Layer 8 of a small transformer language model trained on English Wikipedia (15 layers, counted from 0, width 96).
A neuron's activation on a vector x is GELU(gate . x) times (in . x), where the dot is the dot product.

Input weights of the MLP neurons that the questions are about. A number n stands for n times 0.012.
n3 gate: -33 7 0 -1 -18 -5 -15 39 1 29 11 -17 21 10 32 -13 -6 -25 5 -34 -7 14 12 -3 -28 9 -23 37 -12 -13 -40 7 8 -14 -24 9 -19 -23 17 62 -15 -9 0 5 -14 -1 -34 13 33 -18 -33 6 15 -23 42 11 -28 24 -1 17 0 -1 4 31 -9 7 42 16 -3 -25 -45 17 24 4 -9 -26 9 1 -24 17 -10 11 -54 -4 7 17 -24 -20 -30 -30 1 25 -34 17 -7 -21
n6 gate: 16 -34 -25 -48 -23 -5 25 -12 29 3 5 10 -46 -25 -4 55 18 1 -21 22 -5 -7 31 -35 -22 6 13 -5 -18 -33 15 -3 15 28 -21 22 -14 -19 19 -3 -23 -4 -2 53 -15 -3 24 -19 -22 -12 -12 15 26 -21 33 30 -27 33 -7 -30 -1 -9 -16 12 8 19 -32 1 -24 -10 12 28 8 21 15 -2 17 20 18 -25 -36 55 27 -3 -33 -5 -13 -10 5 -1 -22 -16 -22 7 36 -29
n7 gate: -1 -23 -21 35 7 14 4 19 11 29 -27 25 -24 25 5 -57 22 7 33 -12 0 -43 5 39 -21 36 24 -5 -2 11 -20 -5 24 22 40 -1 -28 -1 3 -13 -16 -33 63 22 -20 -18 30 20 15 -8 36 52 24 5 -45 36 -5 -5 -23 -7 11 25 -28 -12 15 -35 -20 -1 21 47 -12 -31 -26 -22 -9 -29 -33 -5 -8 44 -30 30 -18 -3 4 -39 11 34 14 4 2 -25 19 -47 30 26
n15 gate: 3 -3 -8 1 8 22 3 7 1 -1 0 29 13 33 -9 3 -39 6 -14 -14 -12 -16 -6 9 -18 24 -6 -14 4 31 -23 21 35 -10 -19 16 10 -30 26 25 -43 -17 -2 -25 36 19 26 -6 0 34 -21 10 -36 9 -3 -14 -9 -24 17 -22 38 49 -39 9 21 -4 20 -53 30 -3 -5 -8 33 11 18 -5 24 4 6 -12 7 27 14 8 -25 23 -34 -2 39 2 -48 22 11 -2 25 -5
n17 gate: -2 -51 -19 13 4 8 37 -50 20 -26 22 -23 11 18 -9 3 14 15 9 -21 -13 -32 -7 34 -25 -12 31 41 25 0 -8 11 -34 -35 -31 26 -13 3 3 29 57 -14 -1 38 3 -22 -48 27 -13 11 17 -20 19 20 -30 -19 4 27 0 -36 11 -45 12 -39 23 -2 -37 10 -41 29 6 45 -15 6 -3 -37 27 -9 12 -10 -6 4 14 -11 14 16 -35 24 14 3 2 -8 -3 16 -29 25
n44 gate: 22 12 19 18 12 -35 27 -5 -35 11 30 26 -14 34 -42 -3 9 24 33 1 7 -12 -26 -13 9 -9 18 -13 -13 7 -41 8 -4 21 25 -10 11 5 8 -10 1 -5 -11 29 -15 16 39 19 21 -14 -10 25 -9 -48 -9 -18 14 30 -20 7 0 -20 1 26 14 -17 4 -9 -26 16 -30 -34 -52 -29 20 -10 15 7 -3 1 -5 -11 -16 16 -23 18 -25 -7 -14 18 -17 8 -4 28 12 -2
n58 gate: -22 -1 8 -32 -2 36 9 -6 -14 -20 26 15 28 -3 -10 60 6 -42 28 -19 1 -19 -1 22 -42 10 -3 47 -11 -14 25 -60 -13 -8 -4 -8 8 -2 4 -5 -7 -24 22 -8 -2 -19 44 27 15 1 -12 -5 25 25 -16 16 -19 6 20 -25 -31 -43 21 -18 5 17 23 5 -14 7 -14 12 20 -34 -8 5 3 -34 -17 -10 -45 17 -34 11 -6 -41 -7 -15 -25 48 7 0 11 19 -16 9
n87 gate: 39 31 -39 6 -32 -2 45 -23 15 8 3 12 -23 -24 9 28 -15 13 3 -1 8 14 -6 -59 -30 58 11 -22 -62 2 -9 21 -26 -21 -15 -3 14 -12 -7 31 8 1 46 1 12 -27 1 7 16 -8 39 3 -53 -45 -39 -7 -27 52 -6 11 4 -14 5 -4 6 -20 -5 -1 -10 -4 -23 52 -5 -30 -28 -19 -21 -29 -4 -28 9 -21 12 13 24 -21 32 7 -5 -26 -36 11 6 26 20 -33
n88 gate: 3 -15 36 1 -1 -10 14 -11 -26 -10 5 -13 -12 19 -19 28 -3 -4 -9 -8 -20 -10 -5 -33 -8 -19 -4 39 1 10 27 -6 21 0 19 -2 0 -46 28 -22 13 -4 -2 29 -33 -31 24 -33 -23 10 -29 2 14 -29 -19 -25 -51 -13 47 -10 -39 -3 8 -27 6 24 -21 -27 -11 14 16 28 12 3 17 -12 8 20 -55 -16 -22 -40 -28 -9 5 -62 -6 19 49 -1 -12 -14 -9 36 24 -14
n101 gate: -9 -29 4 -29 -20 33 1 5 -21 -2 12 -29 13 19 8 26 48 -22 -26 1 3 -9 -30 -37 -1 8 14 15 -8 16 -1 2 -12 -33 19 -35 30 14 -6 12 14 -7 25 -33 6 19 28 -19 37 19 -9 34 0 11 -15 -22 -11 -2 -36 -5 13 8 31 -2 -13 -18 -47 9 11 -31 -8 -2 16 -28 -16 0 -10 48 20 5 6 23 1 4 11 39 -24 -12 4 -31 11 -22 -39 -1 2 42
n182 gate: 48 -47 15 -19 29 -12 43 -17 -9 1 -5 -30 3 15 -21 28 15 39 -13 23 -24 -10 -13 -50 -33 1 21 11 -6 -29 42 -35 -29 3 1 18 -29 8 -44 -32 -22 -21 -24 9 -18 17 19 -22 -1 11 -14 -10 11 26 17 -22 -19 41 -30 -51 -11 -27 45 -9 4 20 70 19 26 -29 9 30 20 -17 -4 -10 -27 -19 -30 -19 -4 -65 10 36 14 5 10 24 8 -4 -11 1 7 -50 -16 20
n184 gate: -10 -15 -10 22 35 5 -50 -23 24 1 36 -49 17 1 -37 -11 17 -23 3 30 17 -19 14 -19 3 20 -5 -6 -29 -12 19 -15 -18 -8 23 -7 -16 9 -19 9 -18 -48 9 6 -6 21 3 -8 24 4 -10 -53 -17 8 -26 22 -45 18 -7 12 -6 -14 11 -1 -10 10 24 15 -30 21 -16 15 42 -1 28 -35 13 -5 23 37 22 -13 42 -5 -55 -2 41 -27 21 -3 10 15 44 38 -17 -4
n190 gate: 8 21 0 -1 -15 14 14 35 11 -31 26 16 -12 -14 31 21 -24 -38 0 -13 -6 24 9 10 50 -13 54 -29 7 -47 7 18 20 20 -62 -19 -23 14 25 16 9 8 21 95 -28 -23 -36 -25 14 -25 -2 -2 33 -41 -28 27 22 17 5 1 12 -13 8 2 27 -2 6 -11 38 -35 -44 21 -11 24 -68 -7 -15 14 -17 6 21 6 8 -36 -42 36 15 2 -45 11 -34 -27 -46 -12 8 14
n3 in: 34 15 32 7 3 -16 27 10 -28 28 -22 28 20 22 -20 7 -16 -14 -20 5 -29 10 31 -32 -54 -9 -26 27 21 10 -1 5 -15 -31 -61 40 -10 -28 15 7 -34 36 -38 -28 -5 7 -13 -16 9 17 -22 -22 -14 -12 -3 -28 2 -19 -21 -39 -28 -15 -19 36 -5 15 40 -22 -21 14 -17 30 -16 9 4 -3 29 8 9 -25 -3 12 17 7 5 -20 -55 -43 7 25 -21 40 -22 9 5 -4
n6 in: 15 -6 -12 -50 -6 12 1 -27 -9 -20 12 -5 1 -34 31 -1 17 -16 1 43 1 -17 -21 -14 39 21 48 8 43 -35 21 -10 18 -31 18 -23 20 -26 -6 26 4 -26 23 4 -12 -22 -4 -13 -58 9 -27 15 -22 -20 25 21 41 37 -20 -12 6 31 10 -38 -1 12 28 10 -4 0 -14 10 40 -35 36 33 39 14 -45 18 -27 12 40 -3 -34 -6 -5 33 -23 36 -14 11 25 18 -10 -6
n7 in: -32 -5 -27 7 8 -10 8 -26 -15 6 36 31 42 -22 -19 36 5 2 -5 2 11 49 22 33 30 11 41 -22 -39 44 -5 -42 -12 -22 25 13 -4 -1 -31 36 -41 -30 42 15 -20 9 12 30 5 15 -54 9 49 -15 0 -10 67 -16 -10 -21 26 -13 -46 -20 -15 -3 -4 -52 16 48 -8 17 31 -19 -20 36 -17 6 -20 21 9 -32 2 33 20 -44 21 5 -15 -48 -6 8 14 35 25 20
n15 in: -11 3 21 13 -22 -12 -16 3 22 7 -14 -1 13 4 25 11 2 47 49 33 24 -15 -31 8 14 12 -24 -68 16 27 -13 -2 12 18 31 25 12 -1 -20 14 -5 44 11 36 -10 -4 29 -16 37 0 -20 34 -23 23 1 -1 -1 -9 -31 23 -10 13 15 28 -2 -51 4 36 -3 44 39 -6 39 -16 11 -30 21 0 -9 26 27 38 8 -6 41 -6 -27 28 49 1 -39 -11 -38 16 -8 -1
n17 in: 0 -6 2 18 42 28 -10 -32 6 -36 8 -9 -22 20 -34 -31 -12 45 -26 -38 -27 -16 -70 -1 25 -25 7 -19 15 54 -5 -21 -42 -7 9 35 -12 -27 0 7 29 -52 -8 2 -4 19 0 -7 23 24 4 -44 32 33 2 18 -38 -33 2 -15 -39 -41 -4 -13 -2 32 17 -32 -8 -12 -19 33 1 0 12 -37 -17 -31 40 45 27 24 7 16 -19 36 32 35 20 23 22 -19 -1 -29 -26 -10
n44 in: 25 -3 50 -3 -3 -21 -13 -15 -19 -13 15 -12 -5 16 -33 -11 -22 -3 -15 -3 -49 -14 13 28 0 5 23 -9 -25 -9 -17 40 -11 3 -4 27 -34 31 21 -2 12 -13 -31 33 -35 7 15 -15 -22 -12 12 19 -28 -7 17 -26 12 -16 -21 -67 19 9 -19 -20 53 11 12 -25 2 -7 -11 -7 -27 14 34 -11 26 5 -7 -6 -39 -39 -11 3 30 -27 -8 -12 10 -6 16 -34 22 -9 -21 40
n58 in: -23 -12 16 -20 17 -6 -2 25 11 -23 -8 -31 33 -5 -5 68 -19 -6 -26 13 -4 -25 2 -6 -13 31 -2 4 16 -55 13 -32 7 -8 27 -5 14 -8 56 -38 -27 35 7 -24 -30 28 14 -32 5 -31 -15 13 -15 -12 18 -10 7 -52 20 16 -15 -9 15 21 -40 18 -24 -13 -31 26 -5 -50 -63 -50 1 -2 11 -14 -2 -15 17 16 7 -8 16 -4 12 8 -20 41 -80 0 -5 -5 -1 -17
n87 in: -2 15 10 14 -60 14 72 17 6 -16 -2 -12 49 -30 33 5 51 -1 46 37 4 -57 -27 51 5 31 15 -11 10 46 14 33 -22 25 28 50 -17 37 32 10 -15 -3 -10 19 -15 -13 9 28 4 27 -14 49 -26 -6 14 10 33 14 -4 7 -12 -3 1 6 -15 -28 7 -6 -54 -50 -17 3 25 -24 -6 13 59 -11 37 25 -35 7 5 -31 34 37 -22 -19 4 -10 -14 9 1 34 25 -9
n88 in: 69 -1 -44 22 11 -30 16 6 -19 -23 33 -14 22 22 10 -5 -21 18 -31 -5 -32 -40 -9 25 -73 -16 0 -15 -33 8 -25 1 17 -10 25 18 31 14 36 -39 -11 12 -11 11 15 12 -18 -13 32 43 27 -22 24 -14 3 -3 23 1 -21 -19 -24 -12 -3 44 14 21 3 7 -36 19 7 22 -45 -1 21 18 -45 25 46 -22 26 -19 25 27 -4 23 -8 -11 7 -22 12 -16 5 -9 -4 -44
n101 in: 7 -4 -7 -9 6 -28 -22 13 28 -9 -10 20 -16 -23 13 -8 -4 -15 3 -30 10 -49 1 0 -1 -12 -30 -29 7 -12 -15 23 4 -22 80 21 19 -17 20 -10 -6 14 21 2 -36 0 6 3 43 -21 23 2 18 -25 4 39 -4 -4 7 3 -34 5 21 1 -24 -24 -27 -2 37 28 -14 12 24 26 -8 9 -26 5 11 -3 6 -3 1 -32 32 -1 52 -8 -1 -13 -30 24 2 34 39 14
n182 in: 5 -24 4 18 -6 42 5 -37 -12 31 -11 -40 -15 -17 11 10 -9 35 40 33 -33 5 6 -63 -5 -1 25 -24 -12 3 -2 15 -12 3 -10 -15 -31 3 2 8 -31 14 -30 40 5 2 -7 -6 39 -15 -2 -7 -16 19 -21 22 -42 15 -11 13 -16 -12 30 5 -17 -40 19 -1 -18 -5 -18 52 -4 52 1 -10 -23 6 24 -1 4 10 -19 15 -27 -17 48 10 -8 -17 1 -30 -61 5 -30 4
n184 in: 41 -32 15 -49 -18 -22 59 -27 1 17 -46 5 18 -18 -21 -12 23 4 -41 51 33 -48 14 17 10 26 15 -3 -5 -3 20 16 -2 47 -30 -29 0 -16 15 -1 41 3 -25 4 -5 -8 -18 28 9 42 -35 29 1 7 -16 19 -7 19 -6 -28 8 -7 1 -68 -7 20 -48 16 -25 1 -18 25 -2 40 5 6 -14 -4 -63 -2 -18 -34 7 20 28 -1 19 11 7 40 23 35 17 2 5 17
n190 in: 26 10 24 -11 11 -17 31 -69 -22 -7 8 -3 -24 -24 -45 -1 -41 10 4 11 -10 -31 41 13 32 0 -3 51 22 -8 80 -23 -28 -20 -33 36 57 -67 26 -10 11 56 -93 14 -14 28 46 32 4 32 -25 2 -6 56 -13 -30 -12 21 49 -2 -82 -26 -27 -38 -14 8 3 -8 -21 32 1 22 27 88 7 -3 38 23 -8 48 21 -3 51 -32 1 -59 -11 -14 51 -27 50 34 -45 9 -74 26

Each question shows a token from some text and the vector x that enters the MLP there. A number n stands for n times 0.032.

" by": -18 -20 -8 -12 8 -10 -25 -16 -25 19 -25 -13 -14 -6 -8 -23 -5 9 -10 -16 -1 3 8 7 -28 13 -9 26 20 24 -19 10 32 -7 11 -9 12 -8 16 14 5 -11 -3 2 -6 -8 6 24 -9 18 40 16 12 -10 -12 -3 1 -39 -18 -4 8 1 -4 18 -7 -2 30 3 -4 3 22 17 21 20 24 20 -20 30 -17 20 -7 -24 8 -2 4 -10 -7 13 -52 -2 11 6 6 -1 6 -26
The three highest activations, in order: n7, n88, n3

" Florida": 7 18 -8 1 9 -5 5 -29 40 -13 -13 -12 -25 11 -46 -16 14 -10 -20 7 -16 13 3 -36 5 17 -25 20 0 -16 7 1 25 -8 25 -7 3 -2 -12 -31 21 4 3 11 -3 9 -21 7 -19 -5 26 38 21 -1 10 -7 -26 -32 -13 -6 -6 29 -3 30 -28 -10 16 -14 1 -9 27 49 -22 32 10 35 24 -6 -18 10 -17 -7 -3 -6 -10 3 4 8 -28 -6 -20 -14 -27 -13 -17 -17
The three highest activations, in order: n182, n6, n7

"Bas": -18 27 -2 8 -12 -19 -24 3 -4 25 -35 7 30 -16 -18 -29 -14 -10 -21 41 -3 -9 3 -4 35 -28 6 6 -10 -5 6 5 20 -2 8 25 -14 15 -8 24 1 24 -42 16 21 -22 11 50 14 34 21 8 27 -9 13 -3 20 -8 -8 -31 22 31 -6 -4 1 -13 21 -11 -2 32 4 13 -32 -4 -9 28 12 -12 -22 -5 -5 -21 11 -8 -32 -3 16 1 -26 21 -3 -21 -9 12 -3 -38
The three highest activations, in order: n44, n190, n17

" to": -15 15 -14 -20 2 20 -13 -14 15 26 8 -10 -13 10 8 -10 -28 27 -23 -3 -4 -34 26 1 -21 -18 -13 26 20 -2 -5 17 46 -3 8 -9 4 11 -19 17 32 -4 -9 -14 -4 4 17 7 39 -4 36 29 16 -12 14 9 4 -18 -3 0 21 8 -8 16 4 -17 22 7 -22 7 16 18 27 7 34 19 3 1 5 16 10 8 30 -27 10 15 1 10 -43 7 -13 15 24 1 18 -21
The most active neuron and its activation: n15, at about 1.3

" Ga": 4 24 -7 8 -5 -3 -14 15 3 -15 3 41 -11 0 -18 -14 7 -13 -5 11 -34 16 17 9 54 -7 -24 -6 19 -24 5 -13 38 -29 7 -2 -4 3 -17 16 26 9 -29 19 1 -2 8 43 20 7 6 -2 15 1 3 25 -8 -10 -6 0 20 15 9 19 -11 -1 18 27 -22 -18 1 54 -30 -4 8 33 -12 12 -16 -14 -3 -7 12 4 -14 0 12 -11 -35 11 24 -20 13 20 -10 -2
The two highest activations, in order: n190, n87

"ko": -14 11 -3 -5 -24 -13 -35 0 -1 10 11 15 -13 19 -41 1 13 9 -8 1 -15 -33 -3 -8 44 14 -46 26 6 -22 13 -10 -6 -22 43 26 -10 4 -7 -4 34 7 -1 -26 9 -3 -3 36 29 8 3 7 8 -12 26 11 -6 -40 4 9 -40 11 -16 17 -4 -14 14 -13 -21 -21 11 17 17 -17 -1 26 -12 -9 -40 -9 32 4 7 -11 0 -22 -5 6 -29 -5 -18 -18 29 -26 4 2
The most active neuron and its activation: n58, at about 1.8

",": 4 5 21 9 5 -4 11 -13 8 3 -8 -10 -30 -2 -11 1 7 -38 3 -2 -16 -18 20 12 -12 -4 10 18 -10 7 29 8 22 -6 7 28 25 30 -20 8 20 16 1 8 12 -5 26 40 -29 16 6 8 5 6 2 22 20 -36 -1 -8 -10 -4 -26 8 -13 -29 -17 -12 -6 2 13 22 2 45 10 29 -11 3 -6 36 0 1 15 -8 12 3 -22 3 -48 0 -1 3 16 -22 2 -8
Which of these neurons fires most? n7

" 2020": -28 17 -35 -2 11 -23 31 -12 17 -3 -32 -40 2 29 -48 -7 9 24 -13 7 21 -28 6 -16 0 -19 -5 15 9 4 -9 -17 25 13 -7 -13 -7 8 -3 -29 25 19 20 9 12 -11 -12 25 3 -6 11 39 -20 -8 20 10 10 -16 5 -11 37 28 13 -7 -13 6 -5 -1 -45 -12 38 51 -15 19 8 16 2 2 -9 23 7 -21 -27 -5 -8 5 -17 4 -8 5 -28 -18 33 -23 -11 -43
The most active neuron and its activation: n88, at about 1.3

" one": 9 23 7 4 11 8 -16 -17 -36 -11 -1 -24 -13 -16 -17 -15 19 3 26 -21 -6 14 -17 -24 21 -7 5 12 5 0 39 -11 21 26 8 19 19 -14 15 -2 -5 28 -1 29 18 12 30 29 13 -17 18 10 -16 25 35 -18 28 -16 -10 17 6 0 -7 -6 12 -15 19 1 -31 -13 13 21 10 37 38 1 -2 8 -12 -3 -3 -22 1 29 -5 -4 -7 31 -27 -33 14 -38 5 -5 -20 -34
The three highest activations, in order: n182, n44, n88

" Japan": -7 22 -4 11 12 -28 -18 -25 -6 -1 -1 6 -4 6 -30 -16 22 -17 -18 6 -12 25 -3 -44 13 8 -58 -1 -9 -9 9 -6 7 -1 30 9 -9 1 -4 -2 -8 24 -1 2 12 -6 -22 29 0 2 2 26 3 6 3 -11 -15 -23 -6 16 15 19 -12 27 9 -16 8 -3 -15 -11 29 37 -14 26 -3 60 6 12 -36 12 -11 19 42 6 -9 5 7 -11 -23 15 6 -29 -1 -36 26 -27
Which of these neurons fires most? n87

" 2001": -22 12 -29 -14 10 -28 19 -21 44 6 -20 -16 -10 25 -42 11 15 3 -9 -12 13 -19 -3 -26 18 -10 -4 11 5 16 -13 -16 10 1 0 5 11 -2 -19 -24 13 34 13 -7 3 -10 -22 26 4 -25 6 57 -15 -10 10 8 13 -23 2 -16 39 0 2 21 -22 2 -8 7 -54 -13 37 60 1 10 14 20 3 11 -15 20 2 -22 -17 -18 -13 9 0 4 -7 1 -14 -23 32 -22 10 -27
The two highest activations, in order: n87, n6

"s": -21 14 5 -5 2 22 -37 21 -14 -4 -14 5 7 18 -58 -1 2 -4 8 11 -27 -18 4 -20 27 3 -26 7 -13 -12 -7 -10 2 -1 -4 4 14 5 12 -3 -3 19 -11 -27 15 -13 -9 3 6 20 13 32 -6 1 1 -20 -15 -59 12 31 -15 -8 -10 32 -1 -13 -7 -10 -10 9 -14 9 5 33 1 35 -4 1 -6 -18 -3 -2 14 -11 -12 -4 -17 16 -39 -33 -4 -39 35 -24 5 -7
Which of these neurons fires most? n184

"ident": -2 7 -18 -12 7 -1 -12 -2 -16 -19 -31 -41 22 17 -15 -16 1 18 0 -3 -11 -4 -3 -20 -24 -14 -9 31 17 22 -38 -20 14 -27 0 -3 0 15 37 -3 1 -12 -3 29 3 -30 28 24 -18 28 29 11 -12 17 31 -29 -3 -10 -14 -7 -1 -12 14 14 -5 -6 -18 -29 -10 5 15 2 -30 49 -9 19 17 12 19 -11 3 0 6 0 3 0 -30 15 -27 -23 -4 -28 8 -37 -10 -38
The most active neuron and its activation: n17, at about 3.7

"'": 7 -11 -19 -16 38 9 -17 -23 -17 23 -7 -7 -2 29 -14 4 26 0 0 11 -15 -48 19 -28 -8 -2 -24 18 0 -1 14 10 -30 6 23 5 27 -12 23 -20 9 9 -26 21 3 -7 5 31 27 8 5 15 -7 -6 -5 -4 23 -4 -7 -7 -2 17 -60 17 5 8 -13 -2 -18 19 29 11 21 46 11 14 1 3 -7 -20 -10 -20 17 7 -10 11 2 3 -41 6 5 7 24 -14 -12 -30
The most active neuron and its activation: n184, at about 3.7

"eed": 8 40 -19 -10 4 10 16 -19 -19 -15 -29 -7 0 0 -34 1 -6 35 -9 4 -4 -20 20 -27 -17 -11 -40 25 7 18 -6 -12 -4 2 10 -38 2 9 -8 -61 2 35 -16 13 -6 -9 16 -21 14 28 2 11 -12 9 39 -24 22 -24 -31 11 29 -6 -8 -18 3 4 -7 7 16 1 -4 24 -12 24 1 22 9 17 6 12 8 -14 13 21 -4 7 -16 15 -38 0 17 -15 -10 -25 -19 -36
Which of these neurons fires most? n182

" 6": -18 24 2 -3 8 19 29 -9 -4 -15 -19 13 -6 1 -4 7 9 23 -8 -14 9 -21 -10 -19 28 -8 -18 18 29 15 25 15 4 22 3 17 33 -11 23 -8 3 34 21 14 -5 1 18 28 -15 -1 11 25 28 18 10 7 -20 -31 1 -9 -8 -17 -23 -3 -10 -12 2 12 -42 -35 28 45 9 17 31 19 -4 11 13 0 24 -4 35 13 -3 1 4 24 -34 -6 28 -36 24 -8 -8 -16
The three highest activations, in order: n17, n88, n6

" life": -27 29 -29 -3 -29 -4 17 19 24 11 12 -50 1 24 3 2 13 -22 -4 -8 7 9 7 -30 -3 -24 -8 10 -1 -23 13 2 7 -7 17 -9 11 -9 8 -23 0 -10 -34 7 18 -7 26 20 4 -12 18 16 4 7 4 -6 1 -8 -21 -19 -11 -17 6 10 2 -29 -8 -31 -36 5 25 20 -6 17 -3 13 18 21 -24 -4 -31 -32 13 -12 19 -8 -20 38 -36 -13 14 -14 27 -2 12 -31
Which of these neurons fires most? n88

" Super": -20 28 -9 0 18 -37 -20 -3 0 18 -9 -25 9 14 -26 -22 -7 -16 -21 -8 -24 21 1 -1 5 2 -26 -1 30 -12 3 -2 3 12 15 -21 21 -18 -4 4 3 15 6 34 5 -6 5 -6 52 3 4 17 13 -12 -2 -5 37 -13 2 -8 12 -11 -8 10 18 -19 18 9 3 -36 25 46 -2 15 -21 52 10 -28 -9 -25 1 3 33 6 -28 2 1 9 -33 20 15 -22 9 7 -1 -22
Which of these neurons fires most? n87

" the": 16 15 3 -1 -6 -22 -13 -20 -9 -8 -13 -23 20 -19 -13 -7 7 -14 -16 0 -9 -31 0 -7 2 2 -17 2 9 1 -3 14 19 -19 23 -2 -3 -8 -8 -14 12 2 -6 20 -5 33 19 8 18 0 23 7 2 8 -14 4 9 4 6 -1 -7 0 -17 17 1 -13 20 14 -15 -8 34 7 34 83 13 12 0 21 2 27 4 -34 -6 8 2 -5 -2 -2 -36 -16 46 -26 10 20 -2 -14
Which of these neurons fires most? n184

" Bas": -24 25 9 4 14 3 -36 0 6 -6 -27 11 22 -12 -16 -23 -2 -3 -7 36 -9 21 11 -2 43 9 -4 2 10 -19 4 -10 21 -10 14 12 -8 9 13 33 6 17 -28 42 17 -29 7 49 2 16 14 12 17 -5 -5 -8 22 -38 -5 -7 -10 20 2 3 3 -15 16 -15 -3 -2 9 38 -44 10 -19 39 -6 -4 -5 -14 -6 -27 27 2 -43 -5 11 1 -24 -4 17 1 -10 -3 -8 -25
Which of these neurons fires most? n190

"nder": -5 14 -7 -13 7 -4 -27 -15 6 2 -14 -10 -3 -9 -13 -21 16 12 -2 -13 -30 -4 47 -25 20 14 -50 14 22 -17 -8 24 3 9 20 15 13 -4 -13 -9 5 25 -6 -8 11 -4 -9 -3 32 11 9 4 4 -17 40 4 -6 -36 9 -7 -47 3 17 -9 -13 -10 1 0 1 -21 22 5 8 -2 -19 23 2 14 -12 -20 25 -28 16 -7 -12 -22 -10 10 -41 -22 -32 -43 28 -15 -4 -13
The three highest activations, in order: n88, n87, n184

"=": -3 11 14 -1 -2 -13 -19 -4 -13 -21 -10 -26 -16 25 -17 -31 5 20 -24 15 0 8 14 -21 1 -39 -28 8 29 7 -2 13 30 14 -22 30 -10 19 -35 -1 5 2 17 -15 26 10 -7 35 48 27 4 33 -22 1 19 8 18 1 18 -14 -5 -10 -27 -13 -23 -2 26 7 -20 24 -2 -23 -6 12 16 41 -1 19 -23 -3 -34 -36 10 13 -8 6 3 -10 -12 4 17 -54 20 13 34 -12
Which of these neurons fires most? n44

"igi": -16 36 10 0 -46 -15 13 -9 -12 -16 -31 -12 -34 5 -47 15 6 -15 24 7 -2 -16 6 -10 7 -18 -2 3 3 -31 -15 -30 -12 -31 12 26 21 13 -6 -67 2 -31 2 -3 5 -4 54 9 46 17 -3 14 -13 -39 30 0 -27 -9 -19 4 2 -9 5 10 -10 -7 10 22 -11 3 15 9 -10 23 -4 38 22 -1 5 -18 -16 -11 30 -18 16 -14 -14 8 -13 -5 -5 1 8 -1 -24 -13
The two highest activations, in order: n58, n44

" 1000": -14 24 -17 0 -8 -4 9 9 20 2 -36 -23 13 -2 -17 11 13 -19 -11 -39 14 25 -5 -29 17 11 -48 2 24 24 4 1 10 9 23 -2 28 0 22 3 7 -4 -1 20 8 8 -1 17 13 3 -10 24 -17 6 6 25 -9 -16 15 3 10 16 -27 10 13 -22 13 1 -31 -24 19 44 32 15 22 40 46 18 2 2 0 8 6 -8 19 -3 18 12 -27 14 3 -49 -2 11 15 -16
The three highest activations, in order: n15, n6, n101

" In": -33 14 23 14 22 -28 8 -19 -39 7 -5 14 13 24 -12 -6 -7 15 8 28 -8 8 -10 -11 -4 -37 1 13 27 6 -21 30 38 -15 -8 29 19 4 6 11 2 2 -45 5 28 -9 11 -12 8 19 33 14 21 4 4 7 -7 -23 -20 -18 19 4 -14 8 20 -11 12 2 -8 3 23 -4 1 9 7 34 -23 9 -33 14 11 -9 11 0 -13 20 -3 11 -38 12 8 -14 9 18 22 -28
Which of these neurons fires most? n44

" chain": -15 16 -1 14 7 -10 -10 -39 8 2 -4 -32 8 19 -4 0 -7 -1 -15 23 6 15 4 -20 10 21 -40 19 3 -9 -4 0 -3 25 3 6 -1 0 13 -9 9 -1 -15 17 2 -24 7 50 -7 4 34 8 -8 39 8 -1 2 -24 0 3 -4 -18 -9 9 21 -11 -4 -30 -38 4 27 25 -1 35 -16 18 9 -8 -1 -17 -30 2 25 4 -19 -31 -10 32 -44 -1 1 -10 13 -6 2 -34
Which of these neurons fires most? n17

" 77": -49 25 -33 3 5 0 9 16 26 -13 -24 -1 13 3 -47 14 16 -10 -3 -35 -5 0 -6 -18 8 -1 -20 26 12 6 11 -5 11 4 23 9 6 -13 27 0 19 10 12 16 3 8 -3 19 1 3 5 24 4 44 -4 31 -22 -19 -11 -22 3 15 -38 -10 -13 3 -11 3 -32 -26 32 40 18 11 36 28 12 19 -22 0 -7 -9 -3 1 7 -15 -7 1 -24 -4 -22 -44 37 -29 12 -15
The most active neuron and its activation: n58, at about 1.2

"bon": -8 15 -4 -21 -8 -10 -21 22 25 16 -39 10 -21 28 -17 -35 -18 -1 9 -16 -9 3 5 -13 16 23 -21 20 -5 -10 8 -25 -5 13 26 20 3 10 8 12 35 8 -24 3 10 5 5 1 0 17 27 24 -5 4 16 -9 -20 -40 -6 14 -13 1 -11 -3 -14 -9 -16 -22 -27 7 26 12 -9 27 -23 45 22 -3 12 -13 5 -30 -3 -2 37 -12 -2 22 -32 -20 -32 -24 25 1 16 -13
The most active neuron and its activation: n6, at about 0.49

".": 1 25 -1 -15 -3 -7 10 -1 -11 -51 4 -31 -12 -2 -7 -15 16 -12 -20 6 5 -16 7 -5 -3 -35 25 11 3 -5 -6 15 30 -10 -1 38 15 22 -13 6 2 -16 -1 -7 -3 -2 -15 16 6 24 30 4 -7 15 -5 8 13 11 0 -12 17 -1 -13 -13 -14 -9 7 -3 -11 25 20 3 13 -12 20 23 9 17 -29 13 10 -27 5 12 -22 -22 -13 2 -55 6 4 -9 0 -8 -1 -40
Which of these neurons fires most? n15

" China": -6 19 9 -6 2 -17 -11 -9 -20 -3 -14 -10 5 3 -11 -14 20 5 -26 18 0 31 3 -50 19 16 -53 -4 -4 -18 -12 -2 21 -15 34 -11 10 21 -21 1 -12 21 11 -3 -2 -3 -17 41 15 3 8 36 4 10 2 22 -26 -14 -15 4 -7 16 -3 34 18 -3 5 -3 -20 -13 10 44 -15 27 -8 56 16 16 -14 10 0 24 11 -6 22 -5 -10 -11 -23 5 17 -30 -1 -22 13 -28
The most active neuron and its activation: n101, at about 0.91

" Thailand": 4 28 -3 -1 10 -29 -6 -11 -5 -1 -8 -4 -11 20 -29 -19 16 -7 -24 5 7 29 -10 -21 21 11 -46 14 2 -30 7 3 -3 6 35 0 -3 0 -10 4 3 21 1 5 17 -11 -24 26 8 3 11 13 16 10 6 -9 -11 -29 -9 14 18 9 -12 23 10 -12 13 1 -8 -6 36 55 -14 21 -6 58 20 6 -20 20 -15 2 37 7 1 10 4 -13 -21 1 13 -22 21 -26 31 -26
The two highest activations, in order: n87, n182

" 2": -21 32 -4 5 -2 12 26 -5 -12 2 -21 10 9 -3 -28 -7 -4 13 0 -4 -9 -17 -25 -18 24 -42 -6 -7 12 9 -3 8 17 -5 -11 -4 29 24 -17 -12 -4 24 29 -24 2 11 5 43 36 16 15 15 26 1 28 8 -19 -15 -1 -17 20 9 -16 -2 11 4 -6 -6 -60 -15 4 38 18 6 38 25 -7 -1 6 -1 6 9 32 34 13 7 -3 10 -22 2 17 -50 41 15 -1 -8
Which of these neurons fires most? n17